Layer 2 of a small transformer language model trained on English Wikipedia (12 layers, counted from 0, width 64).
Take only the direct path to the model's output, skipping the later layers: a vector added to the residual stream pushes a token's score in proportion to its dot product with that token's output vector.

Output vectors of the tokens that the questions are about. A number n stands for (n - 500) times 0.0047.
"ch": 461 456 435 614 410 367 468 416 594 510 518 563 566 386 370 579 583 440 390 642 498 422 523 525 781 394 411 527 606 613 571 395 460 494 302 611 382 442 432 600 606 451 577 391 445 458 489 674 337 542 453 314 606 471 569 478 482 490 597 501 560 428 672 646
"amily": 479 342 594 474 690 269 410 824 400 402 632 466 504 371 473 804 505 299 303 462 610 562 454 596 371 638 375 356 774 410 624 598 464 527 680 241 568 295 564 481 334 595 614 408 500 396 704 858 513 192 589 569 464 393 542 534 593 303 338 486 344 648 567 627
"rea": 562 414 411 401 357 699 585 443 440 398 559 317 615 386 534 573 384 445 387 547 452 606 380 270 367 651 456 435 645 458 786 622 466 539 662 577 566 510 714 539 333 399 625 264 698 523 233 646 485 431 550 540 389 618 381 632 674 231 554 495 418 446 690 587
"iting": 513 578 570 552 351 497 699 543 438 417 555 326 447 548 391 707 688 378 402 484 149 449 356 255 478 641 522 781 643 634 411 541 523 441 432 693 542 467 306 462 373 468 719 444 417 532 753 630 550 370 568 683 618 513 304 439 410 398 213 510 706 522 483 569
" Species": 606 550 777 164 717 534 598 416 694 320 611 632 319 410 428 498 609 330 442 407 700 561 354 465 339 733 588 449 578 313 650 423 481 499 498 450 466 173 772 591 481 489 665 387 530 565 611 606 447 137 521 498 443 376 460 621 464 266 332 456 553 713 597 634
"s": 440 388 289 454 514 618 390 423 441 551 580 529 686 512 586 527 490 655 490 800 501 631 431 556 448 560 591 343 618 530 519 471 575 372 471 695 600 757 449 375 553 624 503 458 375 472 540 243 654 540 448 339 487 336 571 400 524 537 409 487 470 232 476 467
"ace": 592 561 579 441 337 285 456 548 480 429 674 504 443 232 456 468 465 452 247 466 445 645 461 478 741 424 338 365 445 534 556 556 534 688 487 447 641 615 480 377 609 653 469 568 389 423 698 827 413 286 544 597 486 606 581 634 505 550 417 518 458 446 322 632
"r.": 427 298 354 343 520 414 531 794 764 690 558 561 565 229 538 392 487 328 385 560 527 566 322 359 577 650 492 499 608 703 528 441 420 499 625 332 398 440 452 504 323 599 552 537 405 397 640 639 325 499 591 622 423 538 651 514 538 228 561 507 579 675 566 412
"inals": 744 341 820 569 563 511 498 743 342 502 590 485 493 487 669 438 420 684 281 617 370 439 422 465 493 806 266 234 600 368 619 587 300 724 427 346 325 583 676 164 579 553 440 604 623 232 461 536 562 241 537 658 617 515 274 502 540 456 280 493 739 463 432 651
"ita": 591 515 353 596 354 387 652 513 490 455 543 405 423 740 294 448 330 431 378 658 453 657 562 444 537 662 420 380 481 541 740 577 616 515 249 338 585 493 497 424 431 449 497 563 533 625 579 616 448 386 567 563 496 511 383 692 497 381 526 499 490 527 548 464
"iversity": 448 624 482 286 717 568 710 606 351 556 814 288 469 545 611 663 535 321 338 451 219 266 371 634 537 691 507 612 568 593 645 696 600 567 529 541 448 461 265 421 412 664 576 356 335 710 405 469 516 266 463 527 207 572 484 756 592 245 386 501 498 441 512 556
"ple": 702 542 562 670 533 518 553 309 613 548 442 382 599 586 445 480 491 505 349 509 119 533 612 553 689 795 352 320 596 530 586 518 560 513 750 538 200 320 454 346 298 503 472 458 451 462 560 297 330 289 513 597 510 479 347 889 640 440 420 529 661 433 541 655
"a": 409 416 370 538 492 494 577 395 476 500 471 477 554 690 346 632 652 515 372 648 679 600 346 659 398 624 537 382 358 563 493 545 614 492 343 580 644 660 520 545 580 444 544 505 516 446 491 586 402 523 405 443 527 356 587 631 369 478 493 507 401 377 359 426
"s)": 728 436 449 340 691 542 740 604 435 494 714 345 747 191 655 582 493 624 417 627 476 589 353 206 444 561 721 443 675 492 436 544 476 485 275 637 413 641 403 290 317 447 314 563 345 546 516 356 686 338 666 740 560 387 553 384 599 435 276 507 547 375 493 637
"ead": 605 559 404 402 717 548 388 633 466 694 767 655 620 430 609 672 423 362 354 503 503 637 595 429 407 557 381 638 354 573 417 612 562 509 348 419 289 387 613 253 513 478 545 339 422 628 400 848 573 454 504 618 164 545 499 381 569 461 445 503 507 393 516 400
"ources": 411 399 492 326 591 661 593 548 520 398 715 399 577 508 387 674 526 339 320 459 482 526 464 616 582 524 253 832 694 605 594 601 231 337 410 366 482 481 455 558 508 425 554 349 227 475 622 626 581 231 538 597 196 461 464 590 527 414 615 473 724 653 632 585
" Par": 372 552 592 345 538 333 515 486 558 517 557 592 514 551 539 534 593 429 532 324 460 412 612 441 483 454 579 432 544 367 514 462 551 594 521 585 508 319 489 496 492 459 352 588 533 640 422 639 439 568 458 398 543 567 499 560 522 550 468 492 524 466 496 528
"anded": 625 439 756 565 438 433 422 566 597 751 591 400 521 638 752 588 471 463 362 272 256 450 444 195 509 543 625 642 770 429 449 509 419 146 422 595 451 574 528 448 366 756 512 504 432 547 673 695 418 436 563 687 245 478 176 481 609 497 505 496 599 493 341 438
"ST": 376 464 598 596 618 618 601 721 415 343 590 397 379 195 484 612 404 430 438 229 420 462 706 258 450 480 680 415 467 549 790 519 437 681 361 430 443 516 749 441 598 636 497 548 434 684 725 578 417 371 574 483 346 424 282 544 736 310 354 446 409 573 793 482
"ans": 587 427 579 393 562 459 563 476 503 580 472 444 521 455 349 676 723 477 325 496 450 634 192 444 546 475 460 386 572 546 414 467 496 372 366 539 676 651 417 459 567 526 543 410 442 668 458 493 467 325 423 482 580 576 393 657 502 629 545 490 720 545 597 331
"mond": 626 451 441 469 422 548 691 445 614 786 583 490 368 544 507 464 525 47 463 507 516 601 612 316 777 669 560 481 560 384 826 490 394 490 731 550 321 530 797 376 256 328 478 364 419 570 587 303 550 372 449 583 438 415 543 604 547 259 417 481 473 617 402 573
"istan": 847 610 602 389 418 344 767 516 477 730 937 426 707 328 429 561 104 321 387 379 500 651 465 592 482 633 277 761 496 226 532 435 366 344 400 306 378 694 530 199 631 585 465 565 428 661 366 398 363 585 549 565 581 764 354 554 611 322 217 521 441 676 646 607
" Fin": 552 541 616 419 537 356 525 390 669 646 619 521 645 555 457 447 529 432 528 458 362 289 616 451 363 433 442 661 556 397 532 514 520 520 433 629 558 413 460 535 565 491 444 517 543 564 420 480 501 495 517 373 493 540 492 644 476 406 297 499 399 607 620 490
"und": 506 485 501 528 526 462 468 444 451 618 425 405 436 672 581 568 352 328 341 347 524 531 480 446 552 522 483 594 624 560 347 467 455 431 663 600 569 630 318 681 506 569 602 564 657 560 520 551 435 423 434 432 540 400 541 381 575 397 321 507 565 636 445 515
"ian": 470 336 524 444 366 487 620 490 284 564 648 506 466 586 438 719 266 470 457 419 546 534 575 520 624 614 410 478 406 553 576 429 604 547 478 482 723 537 353 614 531 530 412 468 497 529 372 328 503 487 545 560 548 742 460 698 491 476 477 525 433 431 291 503
"ably": 800 556 386 667 457 547 589 498 529 534 584 199 596 644 427 503 452 435 321 280 267 508 512 359 512 591 594 715 766 666 578 664 480 447 346 361 391 466 377 583 422 451 577 319 388 443 525 517 798 294 458 979 423 573 168 559 444 581 414 509 376 701 421 470
" (": 483 352 534 497 593 491 524 317 363 443 506 636 528 500 594 356 604 674 565 629 469 625 477 573 639 309 581 421 456 505 523 451 389 387 448 500 610 375 568 625 383 597 522 737 544 500 414 404 448 591 435 391 485 486 640 456 399 483 627 511 410 391 581 443
" Africa": 643 459 390 394 471 504 489 477 618 490 616 588 518 542 492 639 461 373 549 593 588 375 540 469 620 609 462 593 487 387 748 537 576 571 288 446 585 385 482 385 538 359 376 421 451 650 443 354 561 444 537 652 396 631 368 468 510 332 389 503 580 551 529 517
"ich": 564 448 344 493 507 413 601 363 639 810 514 561 472 475 530 618 367 441 331 610 508 619 597 285 444 522 359 456 471 628 539 458 499 780 312 555 349 564 466 565 599 580 430 412 427 362 610 679 321 560 517 498 480 476 407 472 431 562 533 495 446 615 451 556
"mit": 590 518 436 561 544 451 484 238 699 679 527 292 699 669 456 510 573 383 393 421 215 488 441 466 479 715 499 627 458 594 559 375 631 272 639 685 344 550 466 601 388 490 390 497 494 462 492 517 589 381 565 502 257 584 421 506 619 344 460 509 478 604 617 607

Each question shows what one neuron of this layer's MLP adds at an activation of 1. A number n stands for (n - 500) times 0.0013.

n71: 468 532 506 412 423 508 530 527 581 515 501 491 557 355 582 437 513 553 582 497 492 404 488 520 626 545 436 562 346 570 557 445 319 527 482 565 463 575 471 410 555 555 542 581 507 435 456 503 429 497 553 483 557 567 459 532 466 497 438 550 484 486 491 548
Pushed down most: "amily"

n164: 435 516 491 526 528 486 482 609 566 394 398 495 353 517 535 592 498 441 544 548 486 620 483 600 408 389 487 517 497 504 432 443 478 592 535 427 664 502 330 459 547 465 500 523 463 505 461 520 760 515 582 393 513 439 484 547 575 540 471 542 528 483 510 562
Pushed up most: "amily"

n48: 580 403 407 500 718 449 532 460 613 502 342 651 451 493 433 531 373 668 427 558 604 419 358 549 349 505 466 477 485 490 537 399 399 495 431 567 371 510 563 562 482 489 460 668 533 374 489 447 596 533 491 514 532 675 400 536 426 517 511 549 426 523 376 596
Pushed up most: "inals"

n38: 453 506 566 475 536 506 572 402 455 515 496 555 453 406 328 530 562 652 450 517 574 646 511 462 597 507 472 518 499 407 485 501 397 516 434 397 601 421 438 494 365 459 523 389 701 552 606 434 509 590 561 372 439 514 607 481 526 664 519 501 467 548 548 431
Pushed up most: " ("

n230: 516 480 394 565 438 429 491 477 503 518 447 563 540 518 594 566 582 465 477 506 601 558 651 463 497 561 540 465 357 628 387 423 618 606 363 462 467 560 502 512 702 541 385 497 512 554 430 475 538 513 454 573 470 411 479 335 386 466 482 538 424 535 489 577
Pushed up most: "ich"

n186: 467 413 463 640 458 574 568 434 539 571 482 573 538 598 365 536 467 503 349 485 395 416 529 465 618 580 456 524 514 644 505 533 504 551 452 387 442 481 464 612 526 394 588 519 592 373 504 367 561 365 342 561 678 568 485 456 534 494 564 497 456 550 407 507
Which two tokens does it push up most, strongest first? "ably", "ple"

n146: 469 650 551 472 564 537 431 430 477 473 497 596 345 535 426 459 670 396 443 412 504 427 498 505 577 486 529 607 458 505 437 476 568 473 579 466 661 565 471 545 496 501 501 479 589 452 613 366 403 547 409 336 447 604 681 385 623 432 336 425 585 585 533 504
Which two tokens does it push up most, strongest first? "und", " Species"

n129: 496 550 517 485 541 546 472 561 549 589 489 517 487 515 534 491 451 526 460 435 496 507 501 510 494 536 473 420 441 567 560 337 500 563 566 455 621 550 525 338 557 406 530 620 574 622 522 454 404 456 448 469 414 544 586 410 565 525 425 440 553 566 442 493
Pushed down most: "ably"

n142: 526 420 480 467 517 538 619 470 456 576 449 506 549 397 508 530 606 429 346 363 428 425 474 481 507 530 394 501 380 568 588 597 500 588 492 565 582 561 494 405 472 393 465 512 513 679 541 434 372 567 497 467 518 473 437 600 492 641 399 525 488 543 415 583
Pushed down most: " ("

n113: 520 576 401 447 534 548 451 470 392 501 610 511 584 516 483 412 443 408 450 526 479 472 571 454 465 517 466 447 474 462 499 528 483 526 559 454 427 525 439 505 504 543 608 476 572 517 606 516 581 699 441 502 409 669 530 525 446 468 473 436 432 587 543 452
Which two tokens does it push up most, strongest first? "istan", "ead"

n114: 508 436 492 431 417 409 592 455 582 437 434 535 401 532 492 542 536 470 434 490 315 475 451 524 437 486 619 594 500 653 625 571 458 481 430 504 407 509 536 614 523 604 547 515 552 518 425 479 508 630 449 563 569 492 590 507 404 473 382 432 540 472 527 417
Pushed up most: "iting"

n105: 509 520 506 536 516 442 656 614 471 405 508 628 481 556 485 445 551 431 465 578 558 546 438 587 430 493 533 376 443 558 624 474 550 441 459 276 496 413 493 480 473 562 536 456 391 458 518 458 478 459 485 466 288 532 568 452 497 491 593 688 572 480 544 441
Pushed down most: "und"

n25: 446 417 440 565 472 466 552 396 512 573 434 474 488 469 587 547 567 525 495 513 474 537 588 497 538 391 525 529 537 430 570 552 561 340 469 453 446 591 577 667 574 543 477 548 651 380 435 501 555 483 494 475 512 488 531 450 469 428 547 347 502 393 581 344
Pushed up most: " ("

n86: 425 561 664 416 720 582 501 475 486 461 594 654 536 611 300 516 468 529 364 573 478 360 587 482 373 364 462 584 475 416 507 580 394 495 461 651 578 524 579 573 486 573 550 576 486 474 489 422 427 402 564 425 518 508 503 561 501 474 379 515 313 475 561 539
Pushed up most: " Fin"

n227: 537 389 476 502 466 505 419 458 453 417 569 626 556 526 492 592 586 468 468 517 558 472 580 471 527 495 527 528 397 548 502 558 561 533 520 499 557 409 473 584 535 349 379 526 557 441 357 414 572 528 503 416 480 627 520 536 444 478 580 531 520 474 471 478
Which two tokens does it push up most, strongest first? "ian", " Africa"

n99: 549 556 518 392 596 707 551 445 583 566 376 524 272 491 480 401 429 601 582 509 508 520 403 608 376 496 357 628 542 445 477 387 525 472 574 546 619 540 535 435 500 434 674 374 455 561 481 345 506 406 511 567 575 491 559 529 339 520 598 456 431 703 519 449
Pushed up most: " Species"

n237: 549 458 400 369 391 346 497 531 386 515 575 568 605 592 335 588 456 503 478 527 538 519 400 533 640 509 601 488 499 526 519 572 456 515 376 502 446 466 544 615 381 523 461 529 400 558 438 481 495 535 536 623 602 632 532 502 436 512 533 493 472 365 420 445
Pushed up most: "ian"

n56: 449 557 457 618 467 545 538 547 644 532 343 309 523 473 554 568 615 434 624 528 500 498 517 453 492 589 515 433 495 482 531 583 609 374 501 372 650 573 479 506 375 395 496 353 501 432 441 612 434 597 505 661 452 421 436 543 557 426 598 516 524 413 403 465
Pushed up most: "rea"

n5: 593 560 461 412 585 392 556 571 615 408 546 569 454 584 656 552 435 462 600 435 409 612 420 520 401 421 588 442 449 529 468 556 606 676 459 613 420 559 335 562 457 449 370 535 443 544 603 483 451 348 526 445 602 496 466 328 536 445 531 451 474 522 438 546
Which two tokens does it push up most, strongest first? "s)", "ich"

n42: 709 508 451 460 399 436 591 417 451 496 552 505 450 519 473 517 439 605 548 517 340 493 466 519 515 470 450 456 564 617 612 517 398 516 468 492 644 499 458 490 480 479 506 457 485 495 565 562 469 544 603 613 619 322 549 598 558 493 574 454 425 402 500 383
Pushed up most: "ita"

n39: 417 450 511 304 514 516 503 622 598 404 519 474 518 471 509 789 472 586 604 397 445 304 656 471 530 600 702 540 464 508 529 438 320 586 474 384 473 590 431 439 579 594 504 482 531 456 482 500 430 467 337 455 437 491 525 570 430 516 482 565 446 414 629 500
Which two tokens does it push up most, strongest first? "ST", "iversity"

n159: 571 533 505 499 351 540 389 446 615 596 308 567 497 437 543 514 333 568 623 431 546 536 517 487 442 476 537 425 500 435 492 503 617 480 419 589 467 594 413 520 526 515 533 417 419 516 504 531 492 424 551 467 495 456 480 478 345 597 665 586 549 446 432 516
Pushed up most: "ich"

n162: 572 473 542 437 510 583 469 380 474 511 482 482 467 610 516 440 588 449 548 440 513 588 520 555 481 505 347 569 518 595 484 394 568 472 471 556 524 490 379 493 476 489 613 473 541 440 585 565 610 447 616 445 595 514 451 296 493 467 447 538 492 477 543 351
Pushed up most: "iting"

n127: 508 464 358 455 573 519 495 466 519 490 573 485 564 383 535 483 491 631 510 611 421 545 432 501 483 314 473 433 458 439 595 537 573 633 505 615 468 470 365 505 513 417 441 457 488 425 530 475 612 559 512 464 637 498 375 499 511 466 527 468 586 444 447 583
Which two tokens does it push up most, strongest first? "s)", "s"

n238: 460 361 475 578 531 529 461 469 368 526 477 563 636 559 655 450 449 496 602 547 493 445 602 581 489 545 393 361 565 583 490 463 515 464 578 455 407 493 527 540 500 470 477 551 554 676 643 515 549 471 580 505 223 487 372 449 438 519 385 488 592 547 392 544
Pushed down most: "ans"

n61: 554 412 406 487 423 547 580 411 417 536 425 562 439 515 479 525 547 444 558 425 462 388 499 482 508 532 569 509 537 510 555 528 498 585 575 471 623 554 392 412 404 479 571 549 509 621 524 438 401 390 460 463 443 542 679 497 534 476 622 526 482 442 584 645
Which two tokens does it push up most, strongest first? "iversity", "mond"

n46: 489 538 621 578 611 423 374 448 561 448 519 437 476 558 572 518 785 405 548 332 472 485 546 522 534 298 514 455 472 616 416 591 557 537 579 408 428 506 434 430 365 423 428 524 571 556 554 489 559 457 537 419 602 385 405 520 480 566 572 538 414 529 616 391
Pushed up most: " Par"

n150: 373 527 421 467 516 542 570 485 552 590 461 562 565 383 527 591 592 450 438 519 510 530 447 555 531 407 379 343 511 675 561 598 505 475 511 565 463 387 465 613 455 521 394 532 494 451 564 634 524 435 440 391 493 545 426 559 456 631 571 391 568 453 590 358
Pushed down most: "istan"

n140: 461 527 555 554 544 435 639 534 618 415 402 416 588 495 560 399 463 450 525 401 458 469 425 643 613 573 423 619 635 568 380 377 515 381 415 579 502 552 535 489 435 480 475 617 527 478 509 509 512 460 528 542 486 424 512 470 477 532 435 391 494 512 422 517
Pushed down most: "rea"

n66: 412 541 520 378 483 452 356 551 416 578 605 536 711 520 495 483 530 531 554 591 484 470 658 497 492 389 559 571 445 556 376 321 467 514 698 399 436 518 589 600 572 501 677 417 418 458 396 484 510 644 360 522 499 545 427 469 357 420 456 521 523 547 525 432
Pushed up most: "ead"

n21: 527 498 533 485 388 387 519 473 503 425 519 596 391 542 549 506 624 405 527 480 576 434 585 453 524 508 559 445 292 450 622 482 640 432 499 541 456 518 559 552 482 436 469 481 472 517 486 407 569 461 664 493 439 487 525 446 596 336 501 570 530 419 400 590
Which two tokens does it push up most, strongest first? "mond", " Africa"

n82: 560 420 548 564 491 604 594 520 480 365 515 439 550 499 535 359 528 472 535 430 616 457 443 516 533 528 521 483 590 526 508 438 392 383 432 453 374 581 496 375 504 617 561 479 569 415 662 620 557 544 629 402 653 440 488 443 536 421 486 501 453 452 414 466
Pushed up most: "inals"

n43: 444 387 442 452 670 531 515 471 596 517 592 373 511 543 512 498 635 501 519 488 516 484 360 441 510 452 489 475 582 459 572 547 460 518 513 562 514 528 475 483 516 544 529 364 384 602 583 404 425 367 399 411 522 483 586 567 606 507 379 381 504 559 540 495
Pushed up most: "iversity"

n124: 475 423 571 552 486 452 419 416 480 533 523 480 566 465 516 485 520 465 524 571 388 622 516 469 542 406 515 519 513 532 514 504 450 513 446 474 432 539 453 552 581 484 616 456 509 529 513 473 274 569 496 386 542 571 690 537 475 522 381 569 444 484 513 441
Pushed up most: "ch"

n250: 460 370 605 577 555 492 509 538 372 448 588 590 500 437 485 569 495 484 525 669 608 388 411 473 498 516 465 563 730 331 522 558 534 424 619 478 551 483 552 652 627 521 514 455 455 404 507 600 299 540 458 399 376 451 627 424 396 387 606 451 480 503 475 416
Pushed up most: "amily"

n64: 380 472 557 424 498 677 478 504 570 461 392 593 462 579 460 483 524 496 598 558 562 561 381 595 198 379 428 415 693 372 480 582 444 304 554 396 485 564 588 404 706 509 443 478 662 424 582 444 510 356 482 527 402 612 620 562 472 427 470 620 473 521 580 661
Which two tokens does it push up most, strongest first? " Species", "amily"

n200: 463 420 584 554 459 474 353 442 644 543 537 475 573 429 523 487 525 582 533 499 434 467 404 509 501 461 525 509 612 508 392 360 596 350 471 483 549 531 397 528 447 479 463 543 692 468 510 463 502 544 616 523 366 394 490 424 506 501 562 475 595 617 542 383
Which two tokens does it push up most, strongest first? "anded", "mit"

n143: 589 658 470 651 438 454 517 311 298 595 445 260 396 323 479 513 621 500 562 605 566 447 468 511 638 483 373 648 430 568 555 486 489 550 631 538 416 592 612 431 493 442 542 525 533 484 482 492 532 580 488 497 305 480 576 502 512 428 377 504 522 520 456 487
Which two tokens does it push up most, strongest first? "mond", "mit"

n12: 324 607 456 557 365 460 447 592 462 520 481 475 433 501 534 547 426 459 532 582 523 521 449 498 591 549 584 485 508 448 566 523 432 413 575 496 531 525 353 551 472 541 529 465 474 495 438 474 531 520 452 489 446 547 490 479 492 505 510 630 655 483 546 451
Pushed down most: " Species"

n155: 610 418 462 484 430 552 449 500 593 576 500 496 632 452 503 575 521 391 516 315 411 548 378 443 461 468 558 583 587 477 496 463 633 602 423 554 515 580 538 397 659 549 484 406 605 395 468 529 524 433 408 383 576 524 508 519 591 467 490 455 577 489 542 408
Pushed up most: "ans"